Layer 6 of a small transformer language model trained on English Wikipedia (12 layers, counted from 0, width 96).
A neuron's activation on a vector x is SiLU(weights . x + bias), where the dot is the dot product.
The model reads these tokens: " pass" " from" " post" " to" " post" ", from" " tower" " to" " tow" "er," " through a" " connected" " chain" " of" " sound" "s," " until" " new" "s of the" " invasion" " reached the" " heart" " of Egypt" ", to the" " city" " of M" "em" "ph" "is,"

The vector x that enters this layer's MLP at each token. A number n stands for (n - 500) times 0.013.
0 " pass": 541,599,498,434,538,554,428,483,446,492,613,563,561,759,400,507,675,394,421,451,479,625,488,506,444,423,340,451,451,432,431,463,935,555,520,481,406,324,411,483,462,660,485,470,490,416,484,513,495,544,542,465,437,462,500,476,531,643,594,434,447,567,374,498,542,655,499,546,321,543,476,377,403,538,359,654,350,540,389,476,518,440,315,570,413,473,663,610,421,717,410,631,279,512,371,622
1 " from": 502,583,491,427,561,528,464,466,409,437,594,608,507,719,408,523,673,439,509,464,440,577,439,577,398,406,424,456,513,488,467,409,938,552,452,429,447,346,359,482,457,592,473,503,555,389,455,519,519,541,501,523,420,459,448,402,547,661,623,462,429,565,425,529,559,667,554,553,319,565,473,414,429,555,362,666,339,507,415,370,587,444,342,590,376,429,656,574,414,757,450,596,313,478,373,610
2 " post": 485,469,494,442,380,529,336,693,493,556,540,514,663,664,350,489,559,466,551,419,496,617,644,379,369,341,400,372,407,461,499,495,885,486,558,545,547,278,419,472,516,769,536,638,430,457,536,570,462,331,465,422,515,488,492,528,641,644,474,442,536,529,363,437,521,684,323,518,384,580,451,525,426,383,447,709,409,556,495,416,410,567,277,566,550,390,647,442,581,636,424,466,449,475,478,449
3 " to": 593,510,463,448,508,532,461,406,377,301,598,569,362,705,550,423,588,548,500,519,509,536,574,371,479,458,503,418,580,471,415,438,808,592,590,460,421,298,297,434,392,641,508,577,584,503,534,492,536,492,367,564,472,401,487,360,497,552,510,477,570,588,529,495,601,577,496,445,407,606,391,359,367,705,491,652,392,526,473,339,508,500,301,556,511,360,569,462,500,822,523,555,320,590,523,484
4 " post": 457,403,517,443,374,492,365,705,490,562,542,519,640,651,349,496,551,478,595,464,485,584,619,403,383,355,427,368,411,498,506,528,865,489,524,493,509,252,436,472,484,740,508,692,392,496,548,588,448,332,470,442,533,494,470,521,650,592,418,437,502,495,373,422,542,689,298,511,385,571,449,548,453,337,472,703,464,489,510,424,436,612,282,565,574,388,658,407,582,682,438,494,462,490,500,427
5 ", from": 520,511,511,441,543,554,414,393,438,430,581,581,439,720,437,450,642,462,492,478,463,557,474,495,404,424,416,454,437,473,518,388,936,564,490,448,434,373,348,509,447,597,477,491,592,388,472,490,589,481,457,583,447,456,451,405,522,676,603,493,504,560,433,593,553,718,498,509,398,606,423,407,401,558,384,654,328,592,398,320,511,491,306,595,423,423,569,544,428,826,487,572,380,512,386,565
6 " tower": 517,422,458,329,462,608,410,536,621,628,553,583,588,785,419,460,496,587,462,511,565,499,531,388,430,372,489,356,418,565,452,458,837,413,560,467,550,282,403,417,495,647,497,511,222,427,471,402,645,442,420,601,445,495,468,426,603,399,508,396,465,627,360,584,411,636,472,498,432,516,518,471,500,548,532,704,393,575,509,446,537,605,224,676,445,504,561,426,617,670,413,520,363,464,391,527
7 " to": 491,466,398,411,467,552,425,401,485,295,606,563,441,708,541,426,651,554,552,516,554,572,588,306,450,522,534,327,630,440,436,364,719,570,521,435,508,376,266,423,410,602,506,524,563,493,496,536,620,526,317,568,454,420,548,304,538,462,551,465,501,589,518,478,560,638,640,470,321,588,421,442,414,635,501,636,397,611,518,341,504,496,300,577,516,369,574,472,573,796,483,578,321,522,521,454
8 " tow": 395,370,538,313,457,620,504,598,598,594,539,447,631,644,309,426,582,448,367,633,632,538,605,410,357,470,478,306,398,546,469,523,805,573,612,481,484,243,473,434,536,586,460,492,370,472,547,488,616,320,449,566,367,490,503,452,606,457,363,410,424,628,434,469,436,679,396,537,381,658,514,480,398,404,585,628,455,515,593,455,565,684,222,520,460,541,680,459,568,601,406,595,386,578,423,473
9 "er,": 469,486,444,485,444,664,421,374,474,485,444,602,491,861,485,470,689,509,433,464,523,413,421,493,573,425,448,473,557,497,461,347,835,522,583,493,460,378,432,533,512,587,493,446,413,546,480,505,577,497,425,678,460,502,408,401,465,501,587,483,440,499,402,524,577,568,530,583,391,477,544,526,445,504,440,681,304,601,310,292,471,394,294,515,532,479,536,525,499,842,508,539,362,581,413,475
10 " through a": 351,413,594,500,411,547,364,453,441,431,655,587,562,728,427,488,573,432,551,491,578,515,482,488,385,395,528,342,425,488,481,381,882,633,518,465,617,347,349,491,557,621,515,431,573,300,519,537,552,507,436,427,530,529,552,443,522,452,593,614,431,454,511,542,601,577,591,549,408,483,521,491,490,556,506,575,331,505,426,357,432,476,313,617,395,452,517,536,499,864,350,516,417,427,349,514
11 " connected": 409,454,686,335,604,620,445,459,531,467,547,550,687,716,501,426,664,448,351,548,612,549,562,483,361,447,458,512,408,476,395,423,748,650,571,493,391,202,346,476,524,654,399,511,509,276,602,485,643,429,482,546,447,400,463,427,493,536,532,585,561,496,386,560,420,650,543,480,486,569,530,548,485,511,428,421,380,572,559,443,451,545,176,474,414,534,595,409,449,732,471,593,463,479,312,559
12 " chain": 465,416,460,523,340,550,525,491,382,522,585,564,629,707,488,458,643,428,425,645,555,409,549,430,530,532,483,395,332,510,336,506,801,439,515,422,505,252,406,377,305,588,562,652,276,423,627,506,569,623,403,477,288,489,557,452,387,492,606,563,670,574,405,631,566,654,619,492,509,404,467,544,479,478,435,552,388,590,362,493,577,429,224,598,460,558,429,549,489,669,441,559,363,578,401,544
13 " of": 340,505,482,448,463,672,491,522,521,527,502,548,477,660,488,468,748,479,523,488,520,375,412,321,571,581,586,292,577,473,462,345,712,630,559,402,588,278,254,388,512,497,460,677,395,528,540,605,612,509,419,454,435,504,526,343,605,665,579,499,395,452,461,582,526,561,580,579,354,488,455,543,429,505,405,535,298,629,390,433,563,511,297,594,530,377,575,462,466,808,476,494,365,462,504,541
14 " sound": 486,414,503,440,324,510,364,654,570,421,511,555,561,815,415,343,652,554,409,685,607,504,444,505,440,594,538,411,348,511,508,418,864,479,603,376,599,219,443,454,492,624,388,466,354,605,528,597,586,414,389,473,369,516,334,485,656,445,499,549,517,596,309,583,541,581,481,532,365,419,485,350,462,398,562,645,524,496,569,518,532,514,239,563,404,581,505,557,510,573,564,400,369,509,517,513
15 "s,": 498,436,463,457,408,627,346,487,464,436,490,637,564,838,440,470,816,431,522,508,543,467,421,567,531,493,509,441,532,554,454,349,773,630,675,503,539,472,401,606,447,494,373,410,467,420,516,597,521,432,401,629,452,502,481,366,545,486,609,412,408,392,413,577,586,554,505,585,330,428,458,627,426,417,425,648,331,572,376,374,507,492,269,505,469,499,532,607,454,783,437,530,442,542,433,423
16 " until": 372,566,453,405,391,560,349,534,531,448,567,598,489,722,458,440,660,573,586,543,472,611,488,519,404,417,345,374,430,423,453,452,891,641,515,453,572,494,459,525,586,546,491,636,638,503,436,464,584,515,431,508,454,454,516,432,520,585,498,515,443,467,433,513,525,687,586,542,376,532,422,478,387,446,386,674,362,591,401,316,460,502,242,642,418,394,557,454,479,787,522,504,355,421,346,508
17 " new": 307,486,520,386,515,572,257,473,463,370,464,480,522,766,431,430,615,544,424,573,581,485,555,544,442,411,442,507,333,425,426,543,913,639,499,494,526,312,497,532,481,568,530,587,480,385,629,564,515,446,330,402,411,440,504,467,552,495,606,592,444,638,377,527,553,623,516,539,439,657,512,479,499,407,565,549,344,647,408,426,468,519,212,539,495,394,552,460,515,756,521,425,450,421,489,575
18 "s of the": 512,403,510,465,521,682,327,505,424,452,630,522,481,659,400,426,684,587,514,537,439,416,570,413,429,339,421,495,527,654,468,459,697,637,589,391,579,411,356,491,467,575,542,600,463,399,460,548,423,548,417,461,461,501,473,268,551,598,582,595,525,510,531,565,553,681,520,497,366,537,448,521,492,519,544,605,288,616,381,393,518,575,256,597,437,444,515,350,438,866,424,425,507,353,448,466
19 " invasion": 583,410,321,397,417,565,477,546,474,545,590,634,501,780,420,452,600,490,492,567,524,513,634,322,338,364,454,408,476,578,431,486,806,455,544,413,472,241,429,571,554,663,518,619,461,470,513,447,522,474,474,599,410,493,484,470,591,503,517,572,491,589,344,547,348,730,523,375,380,434,468,447,329,571,606,566,396,479,642,517,408,484,150,520,476,453,546,503,403,676,602,424,449,458,563,619
20 " reached the": 452,498,543,482,488,550,362,481,510,367,610,567,495,700,402,492,801,564,550,539,467,482,582,495,398,397,479,343,499,469,443,362,762,474,548,356,500,352,405,457,424,689,553,569,622,389,440,416,488,530,593,521,463,514,586,388,516,570,566,613,397,596,475,551,635,649,509,543,405,572,453,474,518,500,535,552,321,502,497,318,420,436,264,500,412,377,584,459,465,857,372,497,395,405,441,581
21 " heart": 496,399,469,394,337,581,465,430,571,505,626,567,522,700,449,413,658,463,505,591,484,513,611,429,325,488,416,470,380,565,315,465,777,371,565,398,492,232,489,379,602,643,518,720,456,486,415,631,467,467,534,382,372,509,304,499,508,436,480,609,510,598,382,556,421,709,396,573,478,447,460,343,505,406,632,629,486,544,457,632,571,589,261,671,526,385,540,560,396,608,500,466,357,453,719,469
22 " of Egypt": 661,354,383,415,334,627,583,474,446,527,501,577,459,978,387,590,700,418,566,537,398,477,559,436,493,405,452,360,436,546,340,447,606,483,594,419,424,389,455,421,537,556,420,665,417,452,369,378,602,625,639,506,360,566,448,375,491,612,570,605,374,560,436,613,472,679,501,356,337,545,494,569,360,410,638,675,445,565,581,423,420,410,332,448,544,409,565,489,458,541,534,506,598,550,502,441
23 ", to the": 452,510,549,425,488,574,413,430,421,406,616,604,485,732,398,481,759,466,503,525,455,478,510,507,408,396,467,407,555,554,443,435,833,564,506,417,510,383,412,497,431,598,511,537,612,326,420,445,526,536,511,508,502,516,500,347,597,577,612,545,369,570,477,494,571,658,544,552,381,559,513,416,469,469,482,668,320,535,390,320,521,466,289,560,378,417,552,499,448,855,444,512,360,417,406,612
24 " city": 558,413,395,283,455,572,451,427,498,461,558,639,591,814,448,399,589,590,577,596,570,356,576,366,441,431,506,436,522,488,377,473,888,478,546,389,544,318,425,504,522,601,605,724,342,382,520,504,594,503,459,518,401,533,517,373,510,544,625,546,468,547,334,532,354,740,505,385,413,485,501,531,408,478,569,674,435,435,546,487,413,592,239,545,522,396,556,501,443,619,422,414,421,469,375,615
25 " of M": 383,420,454,432,473,613,488,486,336,542,527,551,465,613,428,457,719,513,543,591,571,307,675,348,516,583,502,313,454,459,344,335,747,460,460,399,450,434,441,417,555,574,625,735,560,603,500,653,521,704,414,456,407,593,501,262,553,584,658,497,450,469,395,507,629,642,426,412,351,544,505,494,444,522,573,613,430,597,354,168,485,421,344,529,507,431,586,551,513,600,479,458,479,503,448,543
26 "em": 369,351,553,526,542,600,440,499,422,547,568,512,494,507,352,383,623,425,440,579,543,419,493,279,388,569,385,436,545,685,466,460,856,612,472,471,333,400,642,507,548,514,550,766,325,590,477,687,455,463,424,463,384,520,375,533,554,501,510,507,425,536,482,525,593,617,245,401,572,636,544,383,456,424,672,518,638,421,433,183,455,591,424,594,645,484,537,555,538,473,503,432,493,267,484,555
27 "ph": 576,342,652,667,431,409,517,443,351,467,575,403,457,508,547,380,672,418,231,564,499,497,566,493,582,611,440,476,423,669,463,500,766,514,376,508,258,416,745,536,488,405,557,545,242,495,421,625,356,640,502,698,400,466,417,489,571,504,386,509,519,409,515,645,461,588,421,432,564,639,551,549,477,350,724,537,500,425,246,282,509,506,419,565,607,562,495,389,572,423,510,534,520,526,482,476
28 "is,": 499,407,416,602,423,602,446,481,368,445,385,510,436,705,446,436,708,507,422,395,526,430,387,350,524,405,546,328,637,534,597,316,700,568,597,505,592,507,507,518,448,486,577,500,424,529,423,560,540,462,521,790,475,560,457,415,587,697,524,498,454,270,511,740,464,539,498,593,487,519,558,703,356,473,499,647,206,529,332,345,454,537,344,705,552,569,479,412,431,574,447,396,370,488,462,607

Each question shows the input weights of one neuron of the MLP. A number n stands for (n - 500) times 0.0015.

n275 (bias -0.072): 462,357,447,502,375,525,553,450,456,461,457,572,598,520,320,518,500,482,507,510,509,460,442,516,493,515,533,482,546,451,584,471,330,448,496,544,503,344,607,518,398,409,392,560,467,562,386,416,416,456,484,549,422,311,848,624,477,471,601,520,561,326,397,549,391,587,522,359,517,443,544,413,553,505,482,557,522,578,578,466,536,500,493,566,527,410,536,500,390,535,519,446,443,522,512,567
On which two tokens does it fire most, strongest first? 19 " invasion", 12 " chain"

n296 (bias -0.098): 449,400,512,434,436,644,331,457,530,578,419,565,470,506,559,577,471,511,373,587,388,410,579,471,548,508,519,603,451,532,355,514,352,445,511,414,578,492,447,593,494,481,509,513,430,500,452,573,574,496,455,454,610,474,644,565,544,601,553,537,500,591,410,489,494,498,452,467,584,541,502,469,393,618,519,413,376,519,479,470,518,479,498,454,532,456,578,443,525,496,458,489,468,393,473,510
On which token does it fire most, and how strongly? 18 "s of the", at about 1.4

n334 (bias -0.314): 561,515,496,515,515,466,567,436,467,432,489,492,576,433,478,599,397,402,368,506,546,570,537,536,447,580,396,526,520,632,446,619,489,517,498,464,515,356,449,496,484,484,498,505,646,470,426,448,439,475,523,492,492,556,292,464,602,402,509,457,433,498,513,579,479,577,412,533,553,500,534,491,431,514,421,477,434,524,554,504,507,444,549,441,479,496,557,581,498,541,343,555,492,515,562,459
On which token does it fire most, and how strongly? 21 " heart", at about 0.95

n258 (bias -0.355): 565,576,655,565,532,386,571,627,512,497,491,580,630,612,487,605,531,639,461,497,607,490,546,480,442,611,447,673,656,533,535,432,441,474,389,589,588,314,425,579,468,516,448,660,368,586,535,622,556,535,455,410,608,645,509,481,590,330,455,449,691,608,308,607,628,530,599,667,573,620,384,690,558,654,342,389,561,527,671,689,609,252,602,418,576,494,612,607,527,690,596,629,440,616,430,360
On which three tokens does it fire most, strongest first? 12 " chain", 11 " connected", 14 " sound"

n4 (bias -0.448): 256,703,617,506,416,478,621,344,514,542,472,585,610,292,695,692,352,535,507,609,541,515,387,460,426,584,431,649,586,597,368,632,419,678,480,711,718,437,630,617,332,552,352,677,242,621,597,692,669,320,555,435,485,648,476,392,699,585,410,652,510,539,384,408,758,576,577,650,485,638,424,579,633,552,524,510,489,297,466,667,493,388,507,457,358,514,517,645,504,613,335,540,281,654,325,443
Which token does this neuron like most? 12 " chain"

n369 (bias -0.276): 431,726,366,498,503,389,605,469,510,450,480,678,441,562,619,628,361,282,471,455,645,338,663,549,545,495,413,649,606,490,495,621,586,560,479,309,540,565,561,537,514,333,407,515,445,561,577,388,556,520,606,546,582,500,481,508,492,558,611,398,459,447,543,612,581,575,599,364,425,670,565,538,511,463,310,507,458,453,405,459,565,475,515,459,438,495,522,418,592,495,544,526,575,448,507,505
On which token does it fire most, and how strongly? 1 " from", at about 1

n81 (bias -0.152): 472,567,604,552,641,376,263,452,477,420,567,451,466,278,435,489,470,666,584,500,320,652,539,679,597,689,540,467,621,536,580,571,545,430,568,658,649,472,401,471,567,592,481,519,562,654,824,727,415,787,504,489,485,610,391,347,438,527,595,269,491,540,523,613,585,479,552,556,579,356,514,551,507,413,516,586,546,639,512,511,603,322,564,373,399,503,388,476,349,355,445,835,303,469,662,395
Which token does this neuron like most? 25 " of M"

n339 (bias 0.026): 579,504,476,569,596,596,389,528,491,563,515,529,482,580,502,436,473,488,584,402,620,479,584,545,595,523,577,565,515,575,426,386,570,519,495,500,538,435,493,685,580,359,539,440,496,446,506,563,551,453,537,545,468,511,648,530,526,553,405,485,538,516,539,472,480,533,466,498,496,531,435,430,468,569,504,455,565,527,465,450,434,534,526,466,396,455,442,535,557,474,603,440,589,552,507,599
Which token does this neuron like most? 19 " invasion"

n134 (bias -0.137): 449,487,451,425,579,536,461,483,506,411,533,392,407,387,495,488,507,604,466,425,540,435,495,333,487,602,405,452,417,461,580,524,370,539,490,414,442,532,415,397,590,579,408,519,666,411,500,440,523,419,448,441,428,484,544,399,615,416,513,567,472,518,545,409,500,540,459,533,552,567,412,429,403,569,385,421,528,376,508,355,543,383,549,620,485,561,454,716,464,494,611,565,418,475,587,573
On which token does it fire most, and how strongly? 7 " to", at about 1.7

n256 (bias -0.079): 405,446,544,476,479,458,205,537,404,486,446,669,652,555,497,566,363,342,517,395,549,549,440,543,434,421,439,656,627,430,729,687,390,503,490,542,579,463,505,497,432,429,448,631,491,327,579,436,555,505,643,547,542,452,441,526,464,479,364,344,430,497,442,626,589,492,596,424,534,329,506,523,528,403,517,510,489,485,548,486,455,525,319,587,557,589,478,566,555,393,535,410,439,468,383,471
On which three tokens does it fire most, strongest first? 4 " post", 2 " post", 11 " connected"

n79 (bias -0.082): 385,480,458,472,492,380,508,575,511,545,525,534,538,494,564,372,515,609,614,498,507,518,494,450,445,525,401,479,562,442,538,452,496,502,486,424,496,462,597,569,496,569,504,403,491,335,459,431,451,432,606,537,550,444,399,527,556,462,463,446,597,538,414,521,519,512,496,515,465,458,533,373,431,627,389,446,568,487,544,408,594,384,490,488,468,444,464,457,424,515,554,541,596,515,583,644
Which token does this neuron like most? 19 " invasion"

n16 (bias -0.189): 507,473,498,529,474,613,558,601,473,490,521,534,556,556,391,613,622,568,460,550,462,527,554,483,648,387,626,495,514,520,643,558,483,642,451,413,621,615,493,659,633,558,606,522,596,442,528,488,539,544,682,436,457,469,524,484,706,456,505,555,494,427,521,557,512,574,555,511,495,548,658,586,452,471,458,613,635,514,474,611,483,582,667,528,602,622,472,601,520,591,650,581,552,611,468,509
On which three tokens does it fire most, strongest first? 22 " of Egypt", 28 "is,", 15 "s,"

n37 (bias -0.345): 521,700,534,405,294,555,736,391,604,350,470,584,545,354,565,603,527,401,619,324,391,610,486,713,580,630,680,645,621,523,493,561,506,472,447,390,424,563,476,710,678,592,455,610,519,638,589,681,564,568,485,468,701,345,461,683,453,674,526,448,479,537,557,522,710,529,514,536,671,420,561,645,397,570,587,665,643,464,612,540,413,507,288,616,515,429,322,282,443,487,604,458,393,511,391,295
Which token does this neuron like most? 16 " until"

n312 (bias -0.227): 483,689,510,399,576,590,643,367,408,609,471,439,673,372,235,593,350,308,612,503,444,428,507,636,481,590,577,570,527,528,574,419,509,497,518,414,408,443,329,445,586,363,558,450,665,555,573,554,517,421,626,542,578,529,413,405,339,610,360,405,527,632,555,409,569,642,533,717,732,568,347,359,450,348,644,512,463,541,480,592,434,296,389,646,352,576,435,345,413,388,619,654,310,467,781,409
Which token does this neuron like most? 21 " heart"

n315 (bias -0.185): 514,639,522,522,636,611,637,588,394,500,454,528,389,526,442,416,445,533,672,540,575,612,670,472,567,522,415,591,660,629,494,456,505,418,465,569,562,674,450,572,454,695,451,544,541,602,321,796,598,494,678,532,556,510,640,503,550,638,497,446,559,659,491,565,492,494,466,548,533,585,599,464,551,435,584,510,489,500,421,319,422,588,505,362,449,663,441,489,471,432,537,623,536,764,492,478
On which token does it fire most, and how strongly? 25 " of M", at about 1.4

n17 (bias 0.039): 440,414,514,457,512,556,636,446,384,318,533,485,658,497,510,452,462,633,368,455,507,503,442,511,427,549,454,421,463,581,466,357,450,525,471,422,468,559,616,412,376,477,516,411,459,517,505,340,331,268,600,592,547,521,443,495,698,388,458,463,461,531,605,438,478,490,615,428,529,421,462,426,531,463,537,439,525,416,389,435,551,469,407,599,500,432,541,456,464,377,581,516,524,364,552,634
Which token does this neuron like most? 27 "ph"

n224 (bias -0.116): 498,581,445,471,500,423,426,460,589,541,520,410,467,401,460,519,558,524,553,506,551,412,471,502,514,482,530,432,550,542,449,562,652,541,498,445,369,559,580,511,419,454,493,496,525,548,448,455,391,534,518,726,466,456,392,540,528,397,428,451,487,526,589,682,598,532,604,490,447,464,629,586,383,527,485,425,599,638,503,496,553,526,470,530,551,532,500,428,494,508,575,475,498,536,531,645
On which three tokens does it fire most, strongest first? 27 "ph", 28 "is,", 26 "em"

n222 (bias -0.182): 459,524,548,720,467,329,732,503,393,538,423,417,619,468,481,459,446,565,685,367,491,569,620,428,538,436,353,465,597,477,472,467,475,326,569,457,375,518,446,497,525,475,577,629,575,463,509,454,308,497,645,481,474,600,642,657,580,467,389,429,387,432,359,568,365,497,485,699,600,528,538,332,274,500,543,584,500,488,641,624,448,619,398,649,434,554,698,467,487,549,549,608,393,816,573,485
Which token does this neuron like most? 4 " post"

n289 (bias -0.095): 405,479,546,542,492,441,439,492,486,480,433,419,522,360,517,409,500,502,435,542,469,597,568,524,421,465,667,549,493,535,562,414,564,494,509,429,480,463,441,593,502,363,498,356,472,555,445,405,485,300,502,440,550,500,462,534,588,538,510,396,500,498,450,563,569,481,436,478,522,704,438,564,625,591,490,532,554,578,475,496,531,487,604,547,547,619,460,441,513,446,427,439,578,429,561,522
Which token does this neuron like most? 27 "ph"

n69 (bias -0.317): 437,700,519,496,481,466,429,536,556,379,547,428,619,391,433,452,543,521,594,587,384,495,477,358,410,498,505,454,569,461,407,562,351,507,416,585,527,453,495,401,455,482,340,566,692,519,577,465,608,471,497,510,642,504,671,568,407,517,509,527,573,464,578,531,498,492,542,470,568,694,367,500,314,527,463,433,520,514,533,656,476,528,352,573,556,452,482,575,518,617,482,543,446,505,685,407
Which token does this neuron like most? 7 " to"

n380 (bias -0.221): 619,504,360,508,547,403,299,517,586,392,506,443,483,367,510,422,435,383,497,576,418,484,354,472,585,469,539,477,471,684,585,595,431,535,511,419,382,449,692,503,500,519,517,447,570,470,577,608,203,522,503,493,583,373,520,333,510,333,634,459,558,509,483,318,583,361,465,632,590,538,536,485,617,598,556,563,659,512,650,247,582,596,494,522,188,389,697,547,490,315,462,552,349,598,536,720
On which two tokens does it fire most, strongest first? 26 "em", 27 "ph"

n157 (bias -0.259): 485,668,658,450,596,506,612,447,425,445,549,374,488,485,363,459,506,355,545,338,418,506,605,642,459,356,601,440,636,701,520,536,461,480,464,523,591,431,452,456,618,421,488,351,720,502,292,509,561,455,598,536,506,453,328,391,506,552,416,442,497,497,569,563,609,491,548,641,480,584,518,620,433,391,609,416,402,620,500,488,549,485,528,446,347,693,466,674,601,548,358,541,648,380,568,633
On which two tokens does it fire most, strongest first? 23 ", to the", 1 " from"

n170 (bias 0.056): 387,330,527,441,447,620,477,491,487,476,432,512,561,504,459,569,424,406,427,458,434,369,441,537,405,482,471,366,406,565,500,446,395,432,512,498,496,532,506,435,456,413,489,513,434,488,477,421,524,463,445,469,569,412,593,419,479,389,446,512,448,441,414,512,394,476,528,509,512,513,457,425,288,486,469,449,414,468,483,395,541,490,485,490,511,428,522,465,572,397,422,416,490,413,555,412
Which token does this neuron like most? 8 " tow"

n132 (bias -0.012): 470,552,500,512,532,501,480,494,504,504,484,556,488,485,494,432,516,480,552,525,428,532,493,460,468,438,361,462,427,537,496,455,440,559,443,438,500,542,488,446,465,470,543,603,570,486,557,524,493,512,512,477,510,499,539,500,503,524,487,421,436,422,422,410,487,520,508,557,485,473,410,522,594,510,476,437,433,503,469,476,579,428,472,509,485,527,488,500,417,508,499,527,550,463,504,524
Which token does this neuron like most? 16 " until"

n278 (bias -0.169): 546,541,548,543,546,545,592,525,506,430,409,498,655,454,486,575,516,491,481,532,594,544,481,495,647,559,498,497,510,511,434,510,511,466,496,601,452,523,459,533,514,602,531,447,586,578,482,515,539,525,521,543,565,563,488,525,538,346,582,488,507,479,549,437,495,401,538,524,418,550,528,515,390,461,458,497,522,552,435,422,497,599,495,470,486,443,523,531,491,486,534,589,447,539,570,498
Which token does this neuron like most? 9 "er,"

n306 (bias -0.189): 577,413,444,565,502,445,470,472,571,604,484,515,495,352,487,531,540,404,626,628,470,441,573,570,490,468,540,581,487,451,526,483,486,552,579,517,460,526,386,520,561,577,477,444,423,517,580,416,515,447,488,509,622,518,524,530,599,494,567,448,555,510,620,471,755,577,506,478,553,417,600,382,587,517,570,478,418,621,531,614,429,477,556,449,507,597,421,386,516,654,571,486,558,471,529,527
On which two tokens does it fire most, strongest first? 18 "s of the", 10 " through a"

n3 (bias -0.171): 522,565,567,487,462,521,569,560,563,542,564,512,608,318,450,525,617,366,489,463,491,529,385,537,514,472,545,562,578,511,605,570,434,476,487,507,542,699,608,586,423,454,492,502,583,403,676,567,507,453,528,498,603,574,478,334,522,429,471,745,469,521,508,375,645,630,462,623,462,430,465,521,462,519,507,469,382,468,597,520,427,585,463,557,539,392,572,650,493,531,466,492,405,299,541,472
Which token does this neuron like most? 23 ", to the"

n148 (bias -0.317): 548,661,575,516,503,739,467,390,502,557,415,691,492,516,565,553,540,687,601,353,618,556,367,516,415,503,516,565,515,471,508,477,550,495,560,364,386,588,622,511,598,516,477,500,616,626,579,510,601,482,531,405,530,556,483,531,484,605,579,466,568,532,494,408,500,465,438,552,510,707,478,530,475,356,437,407,552,510,507,563,542,345,513,385,659,612,417,500,581,488,429,710,469,460,319,465
Which token does this neuron like most? 9 "er,"

n194 (bias 0.080): 471,469,568,505,492,518,548,531,505,531,472,503,502,547,507,552,492,469,472,455,476,465,535,557,543,433,572,449,460,472,522,524,464,485,543,476,523,491,495,464,440,501,504,513,517,443,531,462,502,500,459,528,500,477,550,470,542,486,497,496,496,441,426,495,510,524,553,473,533,503,525,509,462,533,533,476,510,519,509,443,485,516,517,502,560,540,502,513,530,480,518,499,493,446,582,509
On which two tokens does it fire most, strongest first? 22 " of Egypt", 28 "is,"

n257 (bias 0.081): 428,518,345,498,505,575,385,520,492,417,500,451,419,531,559,539,464,500,515,581,505,401,525,424,492,452,632,415,541,604,438,345,371,473,425,500,503,476,439,561,473,506,609,482,355,427,346,560,342,410,538,539,446,328,528,535,313,333,439,454,498,435,385,438,460,556,478,459,331,323,396,320,422,563,573,574,615,472,408,537,396,194,484,374,602,460,420,449,346,631,513,450,535,455,510,468
On which token does it fire most, and how strongly? 19 " invasion", at about 3

n126 (bias -0.061): 528,457,556,525,420,489,432,605,446,553,482,417,495,522,451,582,519,524,504,484,493,538,512,522,466,480,476,398,512,449,517,515,427,446,529,527,422,503,482,491,501,558,543,553,497,500,503,486,475,532,494,518,501,500,459,529,493,500,609,566,461,568,486,568,514,513,540,527,501,508,641,438,492,497,448,584,486,547,512,539,503,504,521,546,563,528,530,513,444,534,497,483,377,495,486,621
Which token does this neuron like most? 0 " pass"

n226 (bias -0.079): 526,543,412,431,524,503,606,449,490,501,476,482,413,557,523,459,526,468,434,546,519,516,547,504,464,524,525,412,613,452,473,509,487,530,438,524,507,562,530,487,481,561,483,540,583,485,536,521,505,573,549,518,542,516,521,455,589,491,587,450,533,505,519,490,508,559,540,554,558,443,457,576,599,577,528,549,401,470,536,502,639,532,488,536,495,463,500,631,576,572,420,543,434,454,420,526
Which token does this neuron like most? 7 " to"

n150 (bias -0.083): 554,391,425,414,487,504,397,504,384,436,466,606,476,439,562,588,526,547,453,405,522,534,500,422,521,609,589,532,574,570,513,568,530,491,537,596,747,568,455,423,437,392,476,330,525,471,491,531,572,444,561,493,539,428,533,612,569,515,344,431,556,385,442,445,483,509,434,554,513,486,461,575,509,591,500,625,347,393,478,579,484,403,406,561,540,446,433,383,429,516,525,464,454,571,414,517
Which token does this neuron like most? 28 "is,"

n96 (bias -0.328): 456,469,518,558,570,523,524,645,539,420,478,500,551,537,514,460,567,490,500,550,572,514,528,539,415,570,429,607,691,530,493,469,312,509,484,525,573,514,520,460,594,551,520,472,683,474,572,562,320,491,595,578,560,522,557,545,510,449,481,539,434,605,530,493,582,645,482,407,538,573,576,373,280,486,443,606,399,396,655,447,608,519,392,561,505,516,500,513,467,517,474,540,471,558,572,635
On which token does it fire most, and how strongly? 20 " reached the", at about 1.2

n331 (bias -0.205): 395,524,511,555,591,433,561,457,390,343,531,516,497,564,587,684,533,282,437,417,570,329,606,576,523,567,568,551,538,584,622,558,468,555,534,519,700,432,617,550,483,472,521,412,316,458,601,318,517,487,564,542,657,612,535,455,540,531,418,410,441,500,396,472,516,690,462,363,484,520,272,479,558,421,371,490,500,402,530,583,502,443,516,679,614,529,495,484,736,417,566,408,549,389,547,524
On which token does it fire most, and how strongly? 27 "ph", at about 0.77

n155 (bias 0.042): 441,429,536,396,619,438,394,548,362,364,455,355,306,524,565,462,431,483,381,450,434,406,390,448,480,526,590,495,463,475,508,548,519,405,585,466,503,592,412,335,469,503,452,424,412,514,443,461,449,420,483,437,456,604,262,582,481,462,435,484,396,520,477,373,462,370,419,470,409,329,443,464,408,489,515,512,450,373,426,511,446,385,541,482,542,588,334,456,399,722,525,339,539,433,362,457
On which two tokens does it fire most, strongest first? 14 " sound", 9 "er,"

n195 (bias -0.196): 609,434,519,534,667,454,469,565,382,460,544,512,482,371,399,726,487,459,670,407,561,392,582,613,505,569,525,437,444,457,536,491,538,288,535,598,457,544,509,552,453,614,597,527,592,529,607,556,488,358,484,518,599,471,522,434,558,472,550,364,481,453,550,543,401,450,449,470,541,409,568,521,564,502,480,562,420,443,738,518,552,541,472,378,557,393,464,507,590,498,489,386,457,567,449,559
Which token does this neuron like most? 4 " post"

n345 (bias -0.237): 542,515,567,496,506,468,445,532,486,563,481,396,576,513,419,535,238,399,508,626,446,557,405,574,432,545,498,491,520,518,528,502,395,393,535,459,445,552,581,567,553,559,284,564,526,485,589,476,586,489,481,437,470,572,496,576,514,571,502,461,509,444,637,523,597,529,390,576,464,468,507,574,491,502,534,579,430,638,340,612,452,482,378,581,530,504,530,557,569,548,441,604,526,490,393,433
On which three tokens does it fire most, strongest first? 4 " post", 2 " post", 8 " tow"